Layer 4 of a small transformer language model trained on English Wikipedia (16 layers, counted from 0, width 96). Numbers have three digits each and are written without spaces.
In attention head 1, each number of a token's query is one row of weights dot the token's vector x. The head spreads its attention over the tokens so far by the softmax of query dot key.

Query weights of the head. A number n stands for (n - 500) times 0.0016.
q0: 665536386397484734663536729418230593770438350590201672540747665488647653516538475576372740391315439498488568412275387706388507498737622589295664337759509581273598408852312532397366593379455431572362444647430509558793632772789529594520528516403531555621628439393417487698365510500527376429
q1: 575457597533437357494631457613365418548543396506584511504493235585438459470527426475379537666522352499592423581609550595530357753363621550435494360387577413533553306296616542801274528464643600297440443322398437532409513525432371664320546617685520543431440560623539512374466570297553506510
q2: 539481445626548387609308463624604298388602441381618505598386452412334448430593478768664522642440489564746390718695525173438553594207150140609542658448710261673679665264408439519454418493445462584740422722639548546504459399609628247687287713543634391379543770564408532367455532347371476465
q3: 711412655324626290549488544618474339874381514585594284633563590510487523582385457402388222569602566492475692703434702397475373462590466478397585303479647358582842538418482359475465412544674584421612432526527532731357663743549700375340415692447437555583225510500536515529569695358394584467
q4: 646230467475608446549301452639617604413619656482603273691673310275476406575654375228382403539521472378656614588550438105476538354482624393317436423397560491494403495564509673616436265814588650191537622691741118574407419367168576506741475280534446507706668662545656634218702539641559353606
q5: 407519579490388377528472479628571337405506589398526578546489664497538703395597689608541497584378457368577435657666634344581657584285358320774645783537467533714546420484453361614470469245611405727699348148465544431419358444473605281544313529631595515331522611435395468679447548277485466416
q6: 369654480487730429330359743467669507476328536194357346502211435762393568614277367484588490416454493488230312509522685490460432281545341515546182322201499647556277228521387417612502435554480673562712573638523323472468473373692597463598636415404558545591389168691587269409693575186389635725
q7: 470367354517431346749645395504695406446460622404648608516387521281389533493671528501504555692576434544497293479798469218534575639376336322621592637627508474766613605363478526468311300356748445556672398410578538602407507485641629277702545429515601386451546659636332309658628428466261414420
q8: 247556665356713351424586461434506459190480387530477276566621862489375411783438430558335474436395392505553331620286488690113414440427456657514744402579578505547457580411493575651611494618378677209598735826508548486183319464589388649446382492543390403783499384711490239283438612358397510286
q9: 426695604404409509522460603255436526461512258317604606558473714446464615549349428599627435347490463504519700339394497715469543387480505615409631505485422490600474275527413508465488530466278423611770550495608369312490477538583398574674523506508561523553173472501507533266499498556317373467
q10: 708474414384427345601593558457605555660678214682429509495776737446552608724496522381352360555379460376326562569383754529470466497564448628366629392749384347418646457515565293385168385561407524355355680545430494665546624641515277674516602342352516550532416349567556548768465483668742439564
q11: 462655466372526663211716620574324552803473263514543266481336576569581556206535504530526429343495516462397354395333544517509416305683574512712385327762549676562386406402300666447397530534418390311203437412569634636631488582522346416481332497353367598461521475577555498278263744244504509341
q12: 409357349482494495558803541431580633405550459637203627667695331681440577434527403667392412464464510579215624390587313662439588790416646356272583544494443541458607450830578313657499527700386576416530653481660497288624566444451647232360567488337694555683297468343564537495440384720461529544
q13: 588500616128711460710576435580632521394585533484459291699605345698560597607341363630456321561400434469342633393411504663397594491414580463465485334465648597508345492612488259557648541639333545496616502384684134594546601505457219252607279248287457450664295323329422559494455494352465662273
q14: 640407466530709589740658533263714363378741427640414515435685473390387549581522725103574314483441612555325532704340756681620268527738726466338345529431489548510348396453480544466679607351284388312446621462438606608528542438730456521488421734441657700556422124208729479480401310793735474846
q15: 326545491441459526663512330478445699473404571558556360666559706620417671357283227472562589428568863407526713541478362466346747572453560484636512457530554297434412573669336471735456705439460663439549289529537315320305398264439241505450258682452620411413167488547563726511314641536412529651
q16: 595379355423413673640592575438394659433501548284477415400500563312490601378786740853390335610363604352302770436566616689121604519579347488354493618811294634432675566453345650572392566571546428414693477629408633588365586511353551412578522488359134557480454363490395770212577513493530458456
q17: 570483393572580747640444746535651506755574593612882565566551757555292639451402151648537456367475725582732585761721511356441483758621493386643381573670752582675338359543357660514468436324657592601613583553382517557670571347632500560418461467389653687300428456432419783641633499613566539517
q18: 634263440624764440523518458266442705337707424265790441597555642531532482307889551502358469574433532344477546341482521748169530356551424456587521292374380623557467556496454486579490387483646661464761738460440347682420477720286546752585564496337449550359456529603453550717379384553776275400
q19: 484414438348484617492436531366516705835444535648499514511437505629467473488568596446335475326483375868454788545626632654518667555762520664467630273467403524537576523598553154543296640566470455524575697612371558701391538355547473552410560545316241818407469498557705308305630465427373284370
q20: 585601429398563568433284311773526588723568547246685535561323446591590351608359612412594423635473527499453578155546189355468263594603439682581370753510519323470558896569261548683494625549361323531442365554467379228381651549445482400412430403546473260493651668828684508482721420180439427335
q21: 655379228277502407404558582522250439524519476663476411587384702505655600599350378463493477631495528441304519526348297404471611413471426566245256680728469540263468598643388346418571571591330453519638303225412621570439806486504497601498781584428361313529562496426383404364346346637452491346
q22: 601547634250480579551483465352694479440572372473382270633452364526484515453651188370309567508229301513626517643541407426475470419517558650463242512379341689328467512818530642471598512466492514576707212619539622939570541284584530599501508537401690460328543341519474550561644781505308847450
q23: 223462458481338487500335270505700493352336573347436223524492280506196559453380497491534523386700467391692624423512276467524347388389590324808215424598322472579358479286597482462153705696545529310549556527266520569807382377806559676430296416457559416523466548405356579207646521478402253597
q24: 160398538534340622531362571458376579661384291610439534387528375391428444451545501229399394501514519339800404427623419665430385432436549446442436641250468707518512335487534622368354502337510671531362315507318627318507697672463567306485410474520289637359548673228358520403500676421593428652
q25: 510371558651330647621475724392653586646527598552524500826358774852361677379387747416565524496485739416313489313659558457647455283434354884324712353428481644317594508217512486591737496405724541476503625511232564388593836421367529401862594581452752237547477369273536645576823639709413532448
q26: 395440339588414622688541589480415653728531283536389680626401723476530330646450479325331205440542400681209456483540497463650919523560710529574333455583610395358362380522244563882487555611526616517506300509481603458191326519642259573294483512414729734354507437343417488693212318554405515780
q27: 567552503373439526448263445469656339809589553359315578520382274602590511122464653558430407293715358735405516202574683637487499546568180491573586529764338423690471540655551401554695564443231458416473353352487464633546472731648478513597661424662648230553658583435482315652543648511641616472
q28: 361743747477574408312390527495573508349322662467514302355378405627130606309409674760640466418509597408461572711640215603333544532469506274538600640983345570342540761520536387614468337551531548623446634405226332548295499574524359438627358385530465502566442535598459465716554541418548425352
q29: 330414571473394310299300361613438396501352571519604616560410330364623478369503367693512692421462857404401524720408639671313460534435631579324707432586279445608311594443677413687651511447598513700290353547514803439293424679448702463358584640527626421545385436577632494464528538580657712449
q30: 662345555591415705411654388698324680288394393612613490301366431522501553603591534572588691434591674588368556338861711466311513457901651614396486493407671578543251783710549442593486612427594560612480623546214343438548523572313426844675547465505247461513545467709495810544316481436361504560
q31: 394649754579627625499487316117568629644511382420456460736609422476449280541463628651480466146400572551613254472422422525430718552468386555475567593516346293416401341381605681469588560480599480682607448771509490533524281627467649449285598359248426377472640631579661623311480323431485730506
q32: 458663278323364724410474733274618585538461382561503540406421738489652470565532572632427741451326566574466522243272561550594440129530606599539692568548435465371646478441451347297610480555414416489552694637484555407562453421882643670471549642380533478436474294424392510742340305491400421580
q33: 802508630519568378507297601610327554509610390425619523882265484433688471460397695845594781678307524318592199510553443339600318721435311421769733441300601547611511636296521359725364523560490766563505199437387533539566543506650396204546567501510518625405799718650329461702711588307508474460
q34: 434653422522601526428600388540564545341390562440581666351542398472487619414370497506714408570553398511464584712438586415479358476433540228525437539397569506543302450602502660407487571453403467505560576458697386278643549368600555466525594401606540239431496457792409610332579480607586527322
q35: 469436475508578426583231419248479453346547512526418473623647407462354334334500535567292312493461473446688490576416584723563618609481230307455734286486539517572571570387469499351287263548308361583799325506307520315384648375413686128718374582240023609747286393445443551679643683183331684591
q36: 429571492504317465416585498524486580513538244377527226431351532433577460554497218457590185453415398456622497548698231534449410430540612610723641657334524462626500478241529593434352403264492498543442433328632425436366691431715417617483660428603665582481633649529503488552547542321369616617
q37: 351715496371603360530425382487447540252720499567445427667336462389553715518410416585700551548563481546288402544478542489614426416222432261562466575461498635397687551383425470434460549494604621412498333491675456526419616456449515376524513668390612333332224351491285418640711334472451571552
q38: 443378577444691393440363629569279426575546682492501504383568561688650724569489371262342437346680462690367500528425681410662640515358376440410713227438507614463643420492522509540280418572577599541793597695342511423201419426330581362482607246431386487668567281791429543441607748573630327431
q39: 518587460721495514267482546539448394418530574402563487365441412747576664628486444472502522498543418712552324407437436382461413600422297438592479374284502529532613325517637529520478471458654603480403193473372510486303570621593333523489474460527452584331527520783499417463633639613441525577
q40: 377423510511641441545676503537394350437452141329337571559487502265463584497485476399463589463593485419501608231490304485672671553478932429575614817647446476582526748348288436468591371505459600614328316356469578530696475513602386334674560739276563329702446497715517716529590469420417541572
q41: 328338633571663173720348380628400296583436359489555558519329483551263512399508478360469515767406409530733491413498376574249460777360327526510487197464614671514603464450583467460542453677165417202517324631574310430361583481343476352803519472412585500519759434698454493692386652623587357780
q42: 729373618652563509561606553518732628491546476560514504480521495624736369428709495692447450413509414382398408584507652400355457429468422482631419522615529508654585219441416421510605222477636367480415410162304624703613224465477713299421493306505329337475449637501460356758607261367738457410
q43: 407382622550650406650490462395527480536478590710402622450330611593628598605610517470469585611593372512245578650464462473665557358485674351307387533297715585507540314577617510233532397361398552407421558616418502642613627400369651667577704302458460468399590431525513538505381292505545612609
q44: 431458397312531643625597529457638567572241636539627588651598275554542309466594517212657439542512439484580362433730292363387390519609495395855518780611423400464237515573438567447684259470588387397306400513474546364507364583438522477565417384733328511679846632301463466646583508344512694284
q45: 460415636370424524605356217500507627360354560573484376786682500668799541605364389580846750494404524456486758581494552343429491178346847496626563579751469428127271504567422343518538319617591470453306558580490363306766368525497355540389631330600480421732647559440204508240245320235554753722
q46: 280557490402665503726497311575566554756432669412314464354469497523479534503409463484508564347403353430442546728520829604446571631527485739678691290448351380079561700677368476475794324585553274456446298799362535572326167455550564400583426551589426422323299550179573312444349491411501446449
q47: 408692533357544486357582530442662507787385487594217630538618669552405631360415307447720317383659401307592602610267422729570142592570394608291694302338457294305506513624427600595415540651402401290309656593562605448586393616408470748332672460371513398696397307353463572097369655590405644325
q48: 165645288490632554628596571528564330462727576742502316566415501389407535649551430179636541371430410581292245478575368568415512341287540473561594453410547533347465509705399599241548756352423566681583637446430565440516279591516348439583384414455447578607647705605519531314721351225294144880
q49: 507354478579458286573220476461418400531603470473638517448592553636311521579386624719457394372457245600613616339464235572667221593531483423612285732456441457651817594267442431308741454384666396317403309205369644583580752827466432443578586497460418400646753581483328399437487506522663660276
q50: 351327760414444703823554508543702478440526489554564439768465573310556583583524391577375172672401541072505326580614667356396561485526525547532791446462535369591725411340134447592481694622564581711623432205421404588369355244354503275551195475257469465545160701562552525746744373333350543768
q51: 447580759676593534566487424599230452456414389666682736511641700410248495454521547607370292387480409458395631653603418459598524298794714394445416561513715529387640617549575455675494527568408861672300290490424649262632473628461636414328322773351448537556419439408235487653870360392687674488
q52: 473333335448580632551479583538429447564630608282490326682229467370616568510738788347398660470382491278405302556806526523456576403343503205513387539529730446471670288388823468754565483482579421220717596720522800667438573547444845681261396649608445564721561407269350483709499497377639599474
q53: 403332497488523554383449355638548540467346669500592490543612436259497553484324847488524478417353598812679392766371503253562565772578476458508482400384507581550573764607385301331697382494572258535528369450499649559439139539500379438413323566534422374691697492201640508505577569684416603596
q54: 483325418600473540484605421638419527588511605501354286500315462452395466622668643541360546439291605765486331548532616376237402521533798503666495512483407546644400422656316711487458240708614669711578252591482206290389571573288528673648738515511423280383197391550495470440460683197536597592
q55: 701742462379620394566619482592489496488444561474301771816472525650341210357495303542637624475530461423421641392397758726179378526597281625583822442399272453386336517458158823502282446591269821531669626560394416624667686084632665690180360747338447455434410506689435584470425313570385516468
q56: 565233368574665412649341365549413581685358443671569601413662414481367542482526360651665620403550646633494586535483571509443530295466436420461480223480550977572510576938307696312554476491225224556352688610458741223487412487261599476437557561447480619432435416327450827644659398458269356629
q57: 518513248617683803493540261413451776597384580522667510289726275490291241593603640607297581436599721381438529570686636360424637572619515621563330340210420418540118475523503554517755434461410613403647655459230371757804508571512269323665318644635644758370393420584689721589434725585743123574
q58: 470408512642507324409432358429483512593410570387749525539517686436429321274523801611386283439650267420635439516388643609469399590510416474539401460504443333666636673764451632654515679377094523177694389712524631202463553538540436463672758382372555595404645623492564440498415716151402688652
q59: 279607393437458505518552765346567143517120427455461512175459491864305772596422611628228365566596288546249447549347521592312548502412421432721414398308594372579537629439350536745780556411317405493462401298306595511510407257611659512710637440442416474646389645482375667413314465577405666396
q60: 675798284522731395574546464390094696427696552301456539515335282570209271748359367659308432510448416462405736516444452550091320619249598317307509611730440514248437610402734384659526391682509183570367529366365271457524321557487479458696453663218584314327364556414459624721392617289149492698
q61: 757575105252408355701434411584666517627622350526535425656516427399200575569476436268797644713593558514617508540704487518710492368382498458393528626277536363473555489543522600430625549416797526271402505594634355743372557628483229812512643632522398579528400256797424478251404646641528464361
q62: 636351482359403510572308185486571615267405445362721194408502651456496495613268592471379397443694442559604759615595479762546316456761338452689611571265327400338569306567584558364404611506349547813740290391643513359262366650521429371501635567487615398464541362551447422690404651472277480299
q63: 682095388433764523199705387559626538451645650490721537298345658476609885425099508305585643546161370491362607423586590414357510494361745381504471488534202371451759179605487510526477817464493568472454568600524448568208521606510312332470383451580361490590301416533384363664532671414324573432

Each question shows a short text with each token's key, already scaled and adjusted for position as the last token sees it. A number n stands for (n - 500) times 0.0017.

Then comes the last token's vector x. A number n stands for (n - 500) times 0.0047.

0 "work": 431525442458498437477552456516571414559493461325408509706353608671595487498490520496466486432548562567683506554398479349533614579626589344630498550312489605471656550353382372433553477497366514
1 "ers": 393452370539480445472536465584489478432390467246470523780418674653479445524477534558546552522570480651585448397450438417389528585580570382540474515490556506441578467449477473507505545452445413
2 ".": 482445452482453467481508505490455519544488466324275604780185772598531603463503477508475497454499483531458503461465490428500558605580629439502389476563558478516569471446541422488564576516443440
3 "\n": 557348524464536451560587542535500468560411493320336581867268736586539500447516509575448542507494428426393482433409392444503567594604661446546478437464518493510585486543493408522559514538426496
4 "\n": 492504556491470502481513511530556484544418495330369608675215679564511570480489519485553547539467525536510475509506500457479520491508633372489484478641644402436526542483651472487538500516486438
5 "He": 619634510460615612476577465646497402523383358293652550754333632779497471433681426448544470551524616390231590493392489282502588748598620330524457504531540537387657492435461441589471580539414499
6 " vis": 391669631448516697323648351464415301599453538242344729865364561703506478526620443539474564363617588528236661425439466392517597720711688488582419697338504790449693377472450626434610483583274543
7 "ited": 506590589504542587406587484514494355433388359340492633888347741788538446463595518496492543443429556476447386402498558342460447681617576486548470474476577590563582512414517371371498510537492370
8 " England": 361575688480571620512668520594466413526363371338480560815349745761601449564369431541623503507490495507561475521363425250527612773571656429550330547380519551368628529379457572577472490365506453
x: 544570412369406746628332607564528619556427492553461478367433359417557596423626389516521411484422596376606348532516505559515379553412408421689571640384513666701543635458405720510572402502670367456392490504408578482452507565554469698438360408629559524424579507480524549893544398530454472466
Which token does the last token look at most, and with what share of its attention? 4 "\n", with about 30%

0 " In": 490452424587500399378504391521597459577299470294462786805300701762415539564661545578514421369473589675694512525346557312666592699589650503640346548542505731413576468396424502422608486436389451
1 " ": 312617300561436585490583458598610333555404409261395655656249672748601545495589550483522537279482331577436459396408524270556530667710565389614387510466365626389473437446411450392488499478492371
2 "2": 535495334531546549514615426592603387544411399244423623695236619797533564487530493503603566319479111566327508360366531296430577692685601501481435552389289675337466428428396464491491526440570584
3 "0": 748337461437612593582611428579551429570415441270413605767229580705571491475564432482482604499547563652312424492362575380412522691711541419633502507381378625380479400467434492545572514446546560
4 "1": 637363555484637552528680491588634439495392442314385519920276687780622569506480460440530574326472595381328448512361520413442568692657598403635538475338376658432522414504399462494538657420519523
5 "9": 486429653470590581471659535604600396432439527308348555750249758657551534551467339473461493422391539328413345551411520520449469644630500393584539576494481577414591463499375396422542522479460514
6 ",": 532509537539502481488456439498576443501475597367470632791290786603552546452410491583540461453529517524468532527481476364550481576589577390542374403530640432517594515465489407470603605577473389
7 " the": 531590647382491654509745331436507346554282381207470710753335697654564581518568499489535466517543644568428621687365426425573553684526677438501420543463435586395633391443461475508509463466481422
8 " court": 372445835380553817415701427609486352534486221374420550822430657766509444548535486435573413511585477607498562432473519491440583630537756508655445588419462563374627345440410490577521508475421478
x: 474449375523511545677314407567513473563427330516328453517452337548447614635485613484568244666324505478529372265530458681575410442600528394439538711416575579621441545229399628647517419507751475593546593546481602491631415691487365562354358419515532512441656493537578661814466531492444523394
Which two tokens does the last token look at most, in order? 7 " the", 6 ","

0 " first": 484576404616439358497510437590569278560441374326449575794306648639623561526555520589434537485422592636663462490333552207569591660562625422561504581394503596367666384421278471525502328451575559
1 " building": 493473411557438381498565464674643312517519449421487582905314652742548466592455487511452378471487568561714383503316580361448542633659760370580474527509556683497722430422431431552450452438387471
2 " in": 378477332547482432320513427511676439564343510353443736793257655663447439498621515553614472510434495526549560529260477338584548721545688400546402458558493680385705368468592613448656404432441357
3 " the": 356439337638710485417580324443587306613306491292529718820378714691571554548627472502553448483532382471364612525227406233652513760576748423535439476369430627380682395469476508510468422504454375
4 " col": 708658331608539638490755534515487292553416378355316774886373474759531536557593427407553525357553549203412569383311492427546661573593735445528438583423385747357687436447224445546468505513426577
5 "ony": 531569491493559590436533537524611433605393394355533551855395657616481533394436496528651439523626548400270598519404500420478673647498563415526419436412455557460630450494449462539469582502469447
6 " to": 522582508477456587438615440415562445617344377265479700703186678739478546527541548601592526624555544531307512539410430437575623553594640385576428399530513565515615458388464552535535488499415473
7 " use": 501520603509558644407668443467534270410509509260440722805251644805582363541533539498427506379497578538336569482507537376510511729657676466605379482422571630510561416463411413356497467499434577
8 " struct": 499487796384649765443773469525494232576498452381443622868310674695505479438592501518435562387569325680518649416487450454530695733616729424671515557385458861508713499534306557499492516536228371
x: 515468460539401282435376502545880364661519309429406495400655196424513439477428512621455394484331442481525493424489449629513220593389518253574480626453611534683462621496475678494537494528534536620640619440408356509515610643505400675462395290348520452442353646672594614641392372457471576609
Which token does the last token look at most? 6 " to"

0 "as": 492489393551439420405551531542517539523470473324306524735309640628533455460542516577545500396605561688619498446471489411461566660461586565590553486545424545461688419409586519571427512479424403
1 ".": 502478464452455469503528515491477504516501458344292620790167771584535600467490472525481514464513492542494459477445519457491556596556623442509402435571530504525582455468551445548543564540464448
2 "\n": 475345469463511435549587543544506469559409496315340585863263733587540506442524516572452536505499421541394492428423388446497551594596654447550474437479519484505579480549509414529567508533432501
3 "\n": 519534560476476504477509507538564489540426492324376621681200684547525568483481520487559541539470528530477473518508516453477518477500634384492479470655635390433524538494659482492543500524503439
4 "P": 666454414410566575454627358536635274530454355397441532789250571663576532453600511446622482488434457326287525294348481352506583707581687412533450436292414664397648479406464527411389492482445579
5 "r": 551698573494621598545666447610515339465409412408442589712283660722418440424623535471524504449495753467362588361488471411502626605560628460595464571418505558363677425530391493515459481654370537
6 "im": 320619602524599638334689631450515388532411379335461537682376698629448490466578554411487598498489600512327549456465468448388626530424670566555360497415506639280597398402464416497280465500444563
7 "ula": 470604580452575566405549483597447407543420448345447519851334590630478595483465502466495397422570556561369645545443515546438616621456618422544442495504479546368690396516442524557475495467435440
8 " has": 452593713602418691358698409493619379581367330204441810756296649689461467490550524352377500498531551674542478527513445483508430721505514452598483425508610584407629439533432447513481579392411592
x: 658246515340360501597487534602470273419472402447487376409476311439508382556409374434626312522466528552502214465280532644441519495392501281539442486429448555651304548638532611443519468443576366755420516463632493460561445372462497604323561322479798497366553638399489495803501444506488635385
Which token does the last token look at most? 1 "."

0 "0": 282636283427533478635592434489548427536423461299433534821250689645559493484537494493481562460480380568556591421391536334477526653603531427601544516368368659368528359491416450458469497469520487
1 "0": 483553287396556504626613437488539422535425460299433535821249690645559493485537494493481562460480252642432553435389560348470525655599532425600541515368370658369528359491416450458469497469520487
2 " species": 486464421538527470501634520539601364527522496331433618755293633691665403411371513549489511338603487524571304436381562439386523696606713394644525515443416646480682408518484409597574668396550573
3 "),": 446500486499516420517477487467496540477486508333428631757266702612606451469367468529481512562540497482566514465514467432466545649575622390492314474480537511474629484490652464506636609493505469
4 " b": 756536334560613598329609398603495296517410351356516719770367567697526548499543453422407510518432564412332721373337520362428640667593732458535326545392324622234698478474518635554463461595380529
5 "ot": 532733520515559530565649504490412425531572190342395458795348684622500538372554499586633475570467604425341563393347479387472691617458640547533475493424371607455715381388373426502298486508516535
6 "an": 528598574533607626400597561502552472478456365321491435775350734666529495425505560525670528489468544494398613450488499491601606638463519491529405422476490515431658467459490532468538506583549444
7 "ists": 414627655589502644441705559549475395450476390281503635616299704662525427539442461545383578536644583493402474548388381513483481691573656432663517497497482701357665508418424403549531567416477384
8 " have": 411628717548446742390761385462565344683326310261495771731375678702423439473471546352413586463514510709567488564528432481525441764460550462582513450437545662420642425530386455533443619344428564
x: 623342490425344512609482484593513260449506369445527408394487316472533374503457405407595299526437559446412168466260543626394530503384429337623488516460419510609315588627505535503556449552628361637407570469644477545642460418396555664324476288469749514363500648483567414825477487469517638372
Which token does the last token look at most? 3 "),"

0 "0": 282636283427533478635592434489548427536423461299433534821250689645559493484537494493481562460480380568556591421391536334477526653603531427601544516368368659368528359491416450458469497469520487
1 " species": 481493473454505443504618511547604376543522492331426616742296622683665401411357508553494520345594503543598308435404560416385523687605710394642509522443416640471683418516488410597575668401550579
2 " arrang": 492307275651505546492691455509570318611480458175299615800404606695562457453579554450413586365515319486520465443246528298601785719617589471692438594302356792378726385430304666502512522482424626
3 "ed": 454448355498476540381566478503624346477469367326531587889397594676518479513567503442544494493466381481528516469456491387428480639540588479503411440432545619475507442460523359343516552474450378
4 " into": 515556320503521502324569429408547517565392450323452681732277636682436466515522526515564524525477351468443599574345425342593590680454638399559470498425501618440695388393540649388591455407486435
5 " ": 512359659483607602436648498567545284551422415340429600672269681719596537461511504501532558394452751455379565383516494317538583709607568400567380486380346659390590477460517512380457525543495348
6 "2": 177477742424644617431675529565546339543410448304459571701230651767522543469515438524593596418425739424481515490465489330438622729551621514478417545341284737341599461452482511465452567501539515
7 "2": 229591664476586571391619534619522403504429435380405507761220643713570553518486422445497589457370380389578438577524495383396641682579609535565473573425351643376645480448489518496493637500566472
8 " gen": 478509776300612833333675506540447347546396397231494465974370457676471464484534511482533579481643414714376572555423369515396651770530756345577503372414354756265550462588325579596418445445425571
x: 567421360437413489458234775449580326602547311531381325500565332415432498398441652516427290448403591547640377522543565752617220570341613608538328493362669407588661633512498623566605526539595424595452759488510378585407416555488622663303316280419516411566365520586443778551423366500399375361
Which two tokens does the last token look at most, in order? 4 " into", 3 "ed"

0 "ers": 400558415513434430446500452602478520438384409212457544768375638661516441540469518531581593512570594676624447391485482380456525613545561453522452531534541506401597484429440531524490502447493418
1 " and": 516464470475524385459497460545582451598426382301339685769267807629570601521565483525554476501496582542583513525426505375549523536568622499568394477546602474525623517457519439513536535439427407
2 " property": 370466370548512462461601504593631335498470408392445563777308720770603495591476465477459434441457462497596360466327583364485657637589717458577473497449544658480749436484400397519533512434468410
3 " spec": 649404341600545546441742420542476326544422403278439565885395714698630534512582440587396449410533433266482612305244618365493745562557772479638486602470338802442677390356333582627297486616394545
4 "ul": 675579418550532555448632509556530440558423486363413498723381678709518502484655611543556512331539514317357598469454485521605744575442590447659355410437402601380643443495476525443580528509493488
5 "ators": 641517475609549517449569450543577365514521428273435597716386686725598512435365497529438491477550510340331498545419454503378673676545574511566460555459514532451604462459452451481529623395461441
6 " in": 572529525459501622339590410506633428567332510376452740791293644669435475523604525549591477498455586493314523550331371408543560711487658415559354439486515685456695364440594582402647463445444388
7 " the": 499552680401521679471694292458529328585330470289498717802381713690584569554622474500550446471533681527448613725354381336567505749511723439535391486385459608406666385443486483467504465485466393
8 " col": 404376662438597700487752506475476300527413391353308754869378465737538568554591406416542528337562311813408611513526486589573662545525686453530402599424406726374690425432210444515479533512435581
x: 557454308423589368455280458524430481583328336472493412433561158448425692486563516552525404492518518523469386406562436553404401301370737366425319364625659514676600730514339344460457396465640398562741555438493418380374412578423550711462488318590592539416355544537502691706383460504504683441
Which token does the last token look at most? 1 " and"

0 "ens": 405487397419463449456597613571503465595473397359393463675353622548498452543465461602574489528460531621607456461506493397505617602453552490655467451487395644467645457465388493469499524590455468
1 "ively": 508404479566512436426545482583561490574440440475461544663319731710594593429365532622570459481447541518589496507379502363590648549380570462493531429503557490499610479502474451391552604434481575
2 " cult": 484398315643393482451701497573565474504493505269345520709422665676585483434502491527405473435684335401510438450246391282511673631609660451675520579474427703458775425487367503544569459499414432
3 "iv": 553345330431487444435619527546566300575342381397494489769524736587532475547593529620563592455425341461306584423374415301415645647462628468487407519332330679352645489497538550344380493494519424
4 "ated": 550465451494468553411532472516607400506493464353408617828374644739569511434502506557517499506498406538419562473450470376442491690499638483546364462466520622494584461479594484294577479526485403
5 " and": 557507415487481486470571469510596453561432421360343666729302780627570589516543485539556513552478410479439465546375429415503555546543633477575401462497600467536638510510581454490546544442393408
6 " h": 420626654396540658272692488569404369500392376403345748718362502703484621491667531560444498399485674491280628454351460405395647644526734448503417454392385665291823287525464540526545378511357453
7 "y": 433545644471572717559672421587511432529492331429496525817438735738473397497453567513515459513506552675406638576431493528604619649549602423528317447462562588368632442386488485492524565467439515
8 "br": 412491695351530634412684418599457360449384402491423607581453720756454494508636501585541609374343341660583558478440367560521680532532781322587413560421355554275694551565518503537563487560339612
x: 444546613657458556536308537629511509502621416533427351448442397670685426660635633569390604423457528486744390516478505619431175437339466399251487544500593514627446449516431579490475442548552214502719625505504439441453502599268467689425431399484549634490719773615621745703506492529453435637
Which two tokens does the last token look at most, in order? 5 " and", 7 "y"

0 " ": 268588344489402540519612476589598405480406376257392579665238668668587537560478548450554523354436541510574448428404560291503580596602541445556462484504349630353533395480326472410389499518504349
1 "1": 324554339480538453484642410638652456531386379352388577718219602734549594560436440508616507385433304588447532365402572354469613568576586400548404498371313719314532428495366460481447532489550458
2 "8": 498422403411640475582635542672596507510347415322377550722279630684514535558457385469537523519398368679337524397424462421449511636643547406540390560452379559385624471500387470548588579542539490
3 "8": 598313488440641512594685560652592467464348372372401561760288661692539575574450406466536536462376416516296464461396490417467547623615576408516427549460359616411628457507306450529549565523515486
4 "7": 595358538458622569469655518643635351465405425415390566780265734648538533573452439470521522429393552413292473528400570489436589583571558464543503599429342552391613403524312485510463516519514498
5 ",": 526538511541519503519478479481557480489457547365408595800226759598547550475395494569557476502525484499487505495470494383537529575575602408469390400556576458521642469491478435515569560582477379
6 " he": 506685609457537672420690478604463352529342292291584589785327593765537500426671406517483475607563646510243520543361499451572600715523609458507497448488501625371739390434399442615396528507485527
7 " conf": 257576697176573754332713446558314491555335258271334534659388586732401447542519549347571569404619480714355576409397407511413656578564817448728532658426360671295718380508422602517527529456376419
8 "ined": 475477625413519639460699378605476339459458385395475704769301625799507479428596532466561534344511479492463516435515528494456445699571680484556441449491447618502538463453489353353496543543502485
x: 687420440678560612537269467557593382473680327239554437511441378297418536459487448588576364573459468592611333418540526509572454694419594299504466651189566480527513641496380496616295441600425278560624506463468448640597407610279510632495391312551576596467582611530481610808544533451435482552
Which token does the last token look at most, and with what share of its attention? 5 ",", with about 40%

0 " v": 330451426698334370407540450587537259565349343239397556787377658571407465516566489466449601518480654772768396482281583265541716701461691634607391534384363769245590414575190619474353402461515491
1 "ast": 355471398564394456418532502543534486508612321317479549656318705632491530433548522535624523567610482482592529533385421367418590622526548463597418504478444560422614524420398479477509364484485413
2 ",": 477481506504487485492437503490585473527463515314375595771232767593535540459399499554567495512520483477481473502481483386529545550548595427485362408554594479506617502486497439484591572556488375
3 " the": 376426365621657483448653365453551351582299377209454699766327698649573577516567494489549472511529425424428596569310444288632572676539676471508426530460433595393637397447471475503507461476482409
4 " ext": 630502308520484704273638446506585298488340318265495661704343635578498425455442461464499606527555587275309698398388594391489626522549592582594453615478473692434768470570345576394269489496437617
5 "ra": 568576517449507548441562565715421417517428398316489564797281672670447461445538515492503602413615669507424574427356403343421637673520524497603414440480485649465612476446553578563498491543474308
6 " living": 485443456621512739408706462540719319393526329428497554825369613858556329516570461420448497580531526527360558541476547403439541641676692353528432416479504531426588355492446345532569404609524495
7 " acc": 235606754398664892379730596420506425409316411395476713747514686656467561478583467440448545511725489716289627429413382513471621662516767657737541644402360820360731318469291588360508408485513424
8 "omm": 427499645431588759294661627552520286613548297352506495692272657695387511517706606276546501463451308603519478488591491460499679588415743510643486514513485633321666403497438519375407601487507467
x: 377419471527520431689270455635683465494492252388372443559297380486332502590552563498543381648125607626725170343419501515508403459511504383499357438526310480452559665472338653600656435521414510666611524469569593576440317627288461696519696455521448497431574668622571540531324375541427361588
Which token does the last token look at most? 2 ","